Layer 3 of a small transformer language model trained on English Wikipedia (9 layers, counted from 0, width 128).
A neuron adds its activation times its output weights to the MLP's output. To switch it off is to set its activation to zero at one token and run the rest of the model.
A neuron's activation on a vector x is GELU(weights . x + bias), where the dot is the dot product.

Input weights of the MLP neurons that the questions are about. A number n stands for (n - 500) times 0.0025.
n16 (bias -0.012): 432,712,628,489,341,489,532,296,518,339,708,468,434,514,379,500,496,510,593,594,664,543,522,493,532,459,704,533,374,532,269,464,732,329,710,312,605,503,461,352,431,304,395,463,559,496,472,631,772,344,304,585,700,479,493,568,590,319,471,537,368,624,353,540,394,482,363,745,522,633,454,699,364,407,676,405,647,525,666,390,429,680,649,482,409,496,720,275,369,747,545,695,681,438,375,507,508,409,449,430,538,471,578,296,481,614,496,414,447,403,570,565,364,659,430,550,481,467,451,411,356,304,493,489,645,592,529,422
n61 (bias -0.004): 547,372,469,571,576,380,467,623,493,419,608,300,390,611,623,634,401,532,446,600,539,480,507,619,327,632,568,442,425,553,339,286,452,510,512,497,605,396,607,815,639,334,653,510,619,507,440,538,528,497,408,586,417,363,386,329,714,641,289,445,489,569,328,490,664,627,422,671,490,615,540,608,652,661,797,570,372,483,413,643,431,368,354,554,486,251,518,493,361,517,639,440,372,473,536,612,511,561,487,580,322,259,513,362,344,535,483,531,711,336,497,523,507,431,555,399,489,716,500,483,581,395,448,441,549,514,558,552
n251 (bias 0.008): 419,584,448,387,473,497,548,503,568,582,441,415,509,497,375,251,521,608,353,340,482,651,543,676,604,422,610,352,465,388,482,608,337,542,573,594,353,465,578,582,433,484,537,705,662,333,559,412,268,691,467,364,575,545,611,593,529,494,463,525,624,328,407,479,466,441,351,436,550,503,488,406,464,482,530,506,659,440,483,599,463,624,686,539,604,494,526,467,530,534,366,536,467,512,593,447,414,515,603,529,554,653,429,452,475,252,466,763,574,617,401,367,465,580,509,409,528,672,630,447,400,433,422,631,689,403,546,602
n255 (bias -0.014): 596,555,614,512,670,497,410,417,449,602,487,500,487,382,328,721,494,403,205,407,397,622,503,729,332,573,531,522,615,301,450,421,465,673,629,470,473,533,667,595,528,437,478,658,591,581,533,462,439,512,483,503,452,455,627,476,491,372,364,453,526,426,378,457,454,540,479,361,594,369,376,323,500,588,674,451,556,445,608,307,449,410,488,473,460,596,687,443,503,494,380,674,635,634,450,538,361,448,642,602,519,712,395,500,481,594,429,763,434,479,478,555,648,455,397,405,443,488,545,378,414,420,487,484,550,555,568,450
n306 (bias -0.020): 470,524,478,527,437,538,674,486,700,606,510,632,281,454,493,460,413,454,561,437,378,500,538,437,543,536,359,414,385,480,503,726,564,372,524,402,286,553,416,520,356,448,606,436,458,601,447,303,653,627,382,392,597,641,467,513,497,493,613,594,588,545,445,623,424,465,854,483,625,626,476,631,581,574,397,510,533,500,438,366,272,231,357,456,675,500,557,799,637,377,567,677,575,486,284,370,493,640,465,240,550,421,400,457,566,497,658,518,523,247,649,490,497,609,663,375,705,483,400,486,561,434,402,503,490,366,548,396
n396 (bias -0.021): 439,312,601,585,572,543,439,519,693,284,647,275,559,578,348,683,326,504,374,347,373,473,374,393,508,386,403,336,500,455,496,412,456,424,573,322,672,638,347,512,267,741,616,529,489,619,466,747,480,599,396,563,511,393,407,447,737,641,648,720,521,242,429,547,461,809,647,551,279,706,633,377,443,216,293,572,481,680,467,527,529,553,618,435,227,303,589,401,492,620,591,368,450,484,363,664,508,457,445,467,708,585,439,540,548,559,566,456,797,657,480,577,530,372,704,319,572,629,643,682,392,485,456,524,437,430,543,591
n425 (bias -0.009): 523,332,474,556,412,391,437,623,480,703,473,299,479,810,583,494,574,447,590,462,568,520,545,274,663,622,441,462,573,577,539,480,450,589,508,525,297,362,405,485,576,464,509,489,422,466,571,524,546,552,573,518,618,552,517,558,559,567,550,444,591,355,678,541,541,464,637,456,569,582,370,683,594,300,514,511,545,578,500,569,584,406,433,343,609,437,377,460,480,494,461,640,299,550,351,539,497,491,403,428,398,477,408,479,332,536,388,569,506,590,452,492,365,454,637,401,306,479,378,437,462,497,476,656,553,537,462,706
n483 (bias -0.031): 532,697,427,408,758,578,558,422,425,397,485,575,534,397,514,500,536,504,358,453,525,474,658,375,378,601,574,578,454,493,511,482,472,330,507,394,454,465,507,463,563,976,412,651,570,275,644,352,692,511,476,687,648,366,288,612,489,523,430,612,284,448,493,268,392,504,276,266,451,493,728,284,608,591,701,421,589,460,388,514,473,443,630,515,578,590,296,413,751,219,466,575,434,407,592,436,566,618,514,528,492,611,381,830,609,380,533,466,536,500,612,298,500,325,582,445,489,441,529,541,376,528,451,583,367,590,714,493

Output weights of the MLP neurons that the questions are about. A number n stands for (n - 500) times 0.00039.
n16: 448,608,539,485,650,551,610,431,442,547,655,581,285,423,295,530,516,676,445,612,611,577,640,584,945,500,646,447,312,390,317,513,756,435,421,492,576,585,196,442,582,476,264,428,483,483,669,611,749,471,388,413,344,539,364,630,653,556,557,540,365,505,391,500,445,513,319,408,509,504,593,571,232,488,630,555,625,666,582,517,225,479,627,245,202,758,472,340,454,897,520,488,643,353,463,406,524,638,451,488,488,428,604,483,739,543,535,512,396,161,427,556,648,780,310,567,620,317,408,541,361,521,254,516,496,470,430,399
n61: 580,435,441,531,760,357,440,608,557,589,557,358,597,641,465,601,526,351,450,669,623,578,675,496,246,606,648,254,435,587,279,409,485,433,569,573,284,463,590,972,726,485,626,397,464,504,439,465,524,779,504,628,395,206,541,437,552,408,426,522,595,653,485,511,636,781,469,471,413,525,504,229,598,467,731,554,385,489,412,570,478,320,426,352,721,450,596,430,496,715,640,455,319,415,433,539,420,571,556,447,447,126,500,442,416,338,489,507,474,370,362,402,504,500,464,570,539,598,632,575,569,680,411,461,402,497,412,384
n251: 523,476,472,542,556,375,556,399,438,587,607,435,400,591,276,398,394,509,349,398,480,426,526,421,554,465,558,476,580,486,524,377,503,497,423,651,410,494,637,572,614,312,586,635,648,479,356,435,308,560,468,459,377,537,409,620,547,453,521,517,619,249,439,587,451,494,574,430,484,357,284,461,575,401,417,474,533,695,646,547,584,567,559,534,444,515,559,614,625,668,477,340,514,435,577,375,538,663,455,545,458,707,695,402,578,532,366,465,632,369,318,390,434,592,610,604,695,587,686,524,561,444,476,446,637,475,570,441
n255: 607,559,709,495,583,411,419,428,525,629,448,422,567,520,542,524,506,521,389,398,419,367,572,600,428,639,469,497,714,425,388,316,433,671,620,540,508,537,721,662,552,563,517,583,460,639,670,699,364,526,396,471,422,345,476,579,472,506,428,523,528,497,426,600,530,637,440,389,567,486,347,518,388,610,520,409,541,489,469,464,475,624,402,383,492,588,654,489,512,404,369,353,412,470,503,415,245,566,558,703,644,525,418,295,368,441,524,566,389,451,418,540,596,584,632,500,473,633,398,372,425,403,543,580,451,476,497,611
n306: 586,451,550,486,661,486,471,375,472,565,377,291,387,485,531,548,551,457,394,420,538,529,486,435,342,367,628,511,429,660,545,605,481,408,527,594,370,456,604,375,456,708,603,362,621,383,418,642,628,667,623,381,325,593,517,285,221,380,500,579,539,537,447,724,310,425,735,684,375,684,466,590,431,464,423,345,722,401,621,531,331,508,528,599,555,706,733,493,444,374,443,533,552,255,350,716,518,533,747,481,534,529,723,470,425,337,327,540,543,469,814,512,407,521,643,492,465,665,453,241,417,392,329,634,583,574,251,371
n396: 369,447,509,520,673,558,301,657,653,382,508,574,358,543,550,524,418,523,375,470,671,613,442,329,562,628,290,405,224,718,469,523,729,487,312,389,521,285,391,443,579,840,324,423,403,723,623,690,495,513,401,653,613,477,437,201,564,603,695,462,674,606,576,676,414,500,92,628,459,752,401,207,650,390,461,583,358,416,583,254,313,518,734,333,398,575,547,444,558,543,492,461,587,599,474,413,657,400,404,673,739,709,415,794,390,479,369,431,615,605,477,427,575,517,623,67,578,336,896,386,545,300,483,388,426,324,621,604
n425: 466,616,411,462,529,590,459,591,693,622,468,561,626,311,469,394,581,319,578,612,453,346,489,454,394,457,647,375,441,458,652,500,379,538,508,397,600,431,485,599,624,509,537,587,571,491,562,588,506,447,385,419,252,356,558,525,440,391,590,566,369,157,590,592,527,462,449,566,491,399,464,252,659,426,477,578,656,556,264,555,500,694,547,461,500,539,578,615,455,393,534,442,594,444,474,509,531,512,412,628,530,526,449,551,466,469,442,601,534,399,642,716,494,520,514,500,483,463,589,550,560,460,254,581,459,653,425,409
n483: 783,547,527,744,479,411,500,420,532,290,603,349,694,358,222,402,500,500,633,438,702,588,581,562,649,591,402,437,354,602,337,348,615,605,531,537,545,558,518,532,364,454,675,425,665,556,308,496,312,593,656,687,596,491,637,631,595,330,479,438,541,519,452,666,840,600,617,384,442,354,531,427,667,652,441,315,405,524,361,645,656,750,428,573,638,427,400,434,461,742,528,307,368,612,374,721,352,680,424,599,255,319,484,405,447,341,369,754,219,354,256,757,364,337,90,583,528,689,405,678,474,540,296,516,413,446,382,321

Each question names a token from some text and the token that comes next. It shows the vector x that enters the MLP there. A number n stands for (n - 500) times 0.0067.

Then comes g, the gradient of the next token's log-probability with respect to the MLP's output, scaled to length 1. A neuron's effect is roughly proportional to its activation times (output weights . g). A number n stands for (n - 500) times 0.00073.

"m", then "ah"
x: 709,452,515,605,556,445,390,813,448,413,723,798,617,654,217,596,804,301,371,530,297,552,551,469,499,467,779,592,795,512,448,539,280,258,388,642,813,448,540,295,329,510,488,391,601,328,266,549,319,502,539,639,432,586,485,382,615,462,513,633,770,707,391,456,627,416,698,435,497,324,505,647,565,434,591,658,513,679,560,551,565,611,502,420,577,736,697,456,212,450,520,57,372,520,540,676,562,717,489,378,365,531,501,624,187,284,432,725,352,101,434,401,599,467,495,551,374,368,449,509,454,365,733,555,379,294,545,149
g: 522,596,660,431,282,340,113,593,318,534,714,682,339,528,655,414,426,364,402,502,576,633,390,408,512,495,686,442,559,637,651,665,545,452,634,815,320,356,472,516,517,471,416,716,486,469,318,367,524,516,482,620,431,425,434,441,437,269,693,521,471,373,667,486,474,578,544,480,483,454,607,734,544,563,403,432,299,418,298,205,496,381,627,617,555,679,652,490,655,553,436,541,388,498,501,389,546,607,653,536,513,469,365,477,564,428,619,440,583,600,437,521,613,388,519,628,375,577,579,493,303,608,434,269,371,693,452,633
Switching off which neuron hurts the next token most? n61

" in", then " order"
x: 699,530,576,600,665,514,435,770,520,324,773,773,612,591,176,599,862,366,337,586,361,509,519,451,526,383,683,550,736,448,393,705,391,219,408,618,705,419,372,242,322,610,416,393,701,236,339,465,414,462,458,684,444,574,470,445,603,484,578,610,747,681,386,591,621,355,609,461,431,407,498,671,598,431,416,646,522,722,606,569,614,687,554,289,694,736,674,417,234,439,530,186,344,625,548,607,601,731,472,380,325,458,467,593,233,192,468,677,403,65,494,447,568,538,559,476,386,376,354,537,466,296,706,625,390,364,464,112
g: 574,422,311,497,529,397,613,435,737,578,470,480,560,480,445,669,517,572,584,438,686,353,339,766,534,249,607,659,537,460,377,520,514,491,456,187,570,449,400,494,493,277,635,609,583,678,501,424,666,384,454,289,236,688,373,611,550,603,641,288,457,684,462,499,483,484,455,317,429,425,477,593,554,360,589,420,457,182,734,389,490,520,587,460,366,481,463,331,318,498,551,447,656,551,530,461,565,294,547,556,643,511,683,570,484,591,414,460,492,470,297,458,582,870,548,519,715,547,434,629,526,627,446,411,615,541,379,472
Switching off which neuron hurts the next token most? n16

" determ", then "ined"
x: 579,394,611,652,650,590,374,812,495,278,698,806,716,629,328,546,838,386,368,485,305,578,472,413,539,452,685,589,719,386,412,600,224,242,411,711,707,392,506,241,312,502,538,429,650,276,223,573,377,524,477,700,392,490,532,384,630,565,573,704,772,694,403,545,675,474,587,364,505,433,523,561,554,500,489,672,523,653,573,461,622,703,544,276,668,706,618,440,238,442,532,115,383,564,507,609,549,685,483,453,349,676,398,611,211,166,480,524,378,180,475,460,628,448,714,361,422,347,467,469,504,183,793,602,381,321,480,184
g: 558,605,328,346,540,497,456,347,588,383,486,480,465,306,575,162,656,377,695,433,471,401,478,722,435,355,334,504,586,570,560,591,729,600,469,428,460,464,645,433,606,607,326,303,480,612,178,617,512,568,421,645,758,306,423,438,552,683,377,575,355,400,434,693,530,492,519,566,605,677,651,436,568,635,538,557,452,637,500,315,470,380,416,431,615,357,387,644,321,639,559,624,635,670,511,467,442,670,451,489,331,673,370,424,518,526,664,523,850,499,487,556,323,444,615,513,427,400,522,583,581,428,473,464,308,374,474,410
Switching off which neuron hurts the next token most? n396

" High", then " School"
x: 618,459,548,662,633,514,438,778,532,427,737,807,675,657,229,575,830,353,306,504,407,529,534,288,459,386,782,588,757,390,337,649,353,229,309,576,769,376,395,316,406,474,501,412,650,261,275,482,328,404,429,612,516,644,426,434,599,572,572,720,764,566,486,604,713,304,781,487,507,421,439,658,504,395,383,681,551,657,620,518,585,595,596,390,597,719,593,338,273,466,480,245,356,546,566,733,696,806,479,321,221,444,494,576,271,220,405,698,424,180,499,380,596,561,499,557,390,320,382,486,429,316,785,649,424,335,459,155
g: 683,614,498,750,546,341,386,477,470,418,375,590,547,185,474,405,353,476,505,670,569,617,522,603,656,477,303,357,439,327,545,559,422,436,407,429,523,464,573,570,467,360,683,453,662,700,420,498,400,685,613,574,605,382,650,451,473,529,471,562,380,466,449,420,432,491,522,479,699,572,384,557,827,403,446,584,653,342,141,665,363,443,422,372,515,608,366,683,433,248,434,341,422,599,571,553,781,687,610,458,785,278,567,544,626,552,424,555,548,434,481,614,502,491,466,415,594,423,649,462,509,367,439,274,457,594,486,444
Switching off which neuron hurts the next token most? n425

" de", then "form"
x: 674,449,599,578,792,494,428,816,508,359,699,791,635,612,193,657,946,381,381,484,289,506,437,404,634,411,684,522,670,482,409,621,341,205,488,519,684,399,432,243,434,593,458,391,671,319,264,523,374,418,466,637,398,585,518,475,541,535,576,634,770,767,403,583,611,322,619,412,533,368,479,641,574,473,531,671,512,760,598,458,527,638,582,271,665,757,666,508,233,506,526,180,351,612,584,654,589,727,483,342,317,518,511,508,259,274,452,710,391,122,383,415,466,537,585,560,380,357,375,461,428,299,726,495,431,282,513,108
g: 449,716,353,380,514,446,526,265,499,396,678,559,439,588,276,375,576,384,674,591,587,339,750,338,366,490,492,314,556,360,768,738,673,522,609,558,424,512,458,448,586,487,362,563,633,367,334,581,530,657,446,497,558,374,276,355,586,745,322,569,448,514,429,605,509,413,626,309,569,833,608,570,421,401,465,518,333,484,582,491,455,668,384,338,456,447,601,378,463,462,696,663,554,547,529,413,608,573,580,409,701,488,574,592,642,549,468,557,594,358,410,545,623,294,273,489,419,365,304,572,562,446,355,625,555,566,548,361
Switching off which neuron hurts the next token most? n16

" between", then " "
x: 558,486,541,560,639,524,413,800,544,328,753,801,636,604,193,622,834,377,351,547,275,542,512,460,521,483,696,553,741,449,343,762,361,231,376,713,636,449,339,273,299,620,393,387,643,276,282,485,406,416,431,660,508,549,465,420,617,492,578,711,753,662,357,545,636,343,567,523,474,410,554,595,649,401,473,592,445,743,483,507,604,652,615,317,658,813,720,394,271,446,495,226,363,593,507,654,501,694,498,374,333,464,434,687,231,186,457,739,501,159,518,373,529,523,512,447,441,344,415,545,405,271,824,617,434,408,493,116
g: 510,666,255,641,567,363,419,659,531,471,503,395,431,285,375,522,462,503,527,504,357,697,519,607,325,412,574,526,645,531,429,537,336,538,366,521,516,550,390,577,436,356,655,339,539,627,439,581,445,544,226,618,308,692,419,564,668,573,363,475,337,449,289,752,444,547,282,783,560,321,467,455,650,558,441,499,410,409,699,399,409,452,800,461,283,610,507,630,503,648,483,302,553,490,452,443,486,629,519,555,636,462,452,584,438,291,434,375,575,549,597,296,317,817,495,561,653,625,686,534,545,639,521,547,536,596,436,422
Switching off which neuron hurts the next token most? n396

"ont", then "i"
x: 706,441,493,644,621,424,352,793,515,380,721,804,619,574,284,642,907,333,392,477,280,653,542,462,651,397,810,481,727,499,397,636,366,226,429,665,772,387,553,319,323,616,518,458,603,295,212,517,319,455,531,634,455,474,570,441,595,463,556,661,795,610,355,541,612,255,698,366,540,406,505,615,549,413,462,699,562,667,567,461,661,756,546,376,557,774,582,461,244,425,452,152,330,476,489,594,489,739,510,317,353,556,536,572,195,175,441,701,445,194,442,384,596,466,512,464,448,332,389,516,441,344,763,555,421,344,549,194
g: 408,327,514,419,427,587,383,449,364,400,546,410,433,631,577,527,552,557,352,623,551,503,607,576,723,538,189,612,399,671,587,374,636,596,671,835,453,436,615,475,398,294,538,665,603,510,496,359,474,582,254,360,230,506,542,338,559,591,468,507,408,416,530,586,525,619,608,688,457,575,401,306,569,612,335,455,558,580,404,336,503,679,651,593,587,631,528,606,519,700,394,324,516,310,181,553,507,527,472,377,434,611,284,419,480,367,464,364,475,518,615,559,408,717,677,394,574,345,468,788,513,496,547,636,435,441,467,570
Switching off which neuron hurts the next token most? n251

"d", then "est"
x: 565,491,580,595,651,428,332,804,516,356,660,892,613,607,190,531,841,361,337,546,287,572,435,515,478,429,743,501,716,530,450,606,338,271,388,671,751,392,485,315,328,604,523,423,636,335,230,398,355,473,580,633,416,571,496,390,611,504,545,624,810,747,444,454,629,372,671,330,530,309,523,691,555,572,524,669,468,722,505,464,567,721,570,381,596,730,636,455,143,490,506,149,376,558,525,661,577,688,523,318,301,620,465,541,149,302,384,698,376,163,541,458,626,502,470,550,390,377,442,424,435,345,788,638,444,304,487,198
g: 733,401,526,688,544,679,394,611,324,580,612,409,528,423,619,379,638,488,589,311,406,537,462,350,407,576,529,231,406,227,535,627,347,376,514,535,535,578,567,302,735,570,533,551,440,504,355,567,412,644,479,480,359,358,588,533,567,555,648,601,588,391,476,690,260,671,502,369,605,437,439,633,377,648,493,418,152,604,366,328,454,397,378,539,381,416,538,718,695,444,694,499,507,644,534,319,512,537,478,440,582,288,569,307,562,440,576,667,343,301,483,549,445,506,427,589,577,580,320,539,560,647,569,744,604,498,616,540
Switching off which neuron hurts the next token most? n255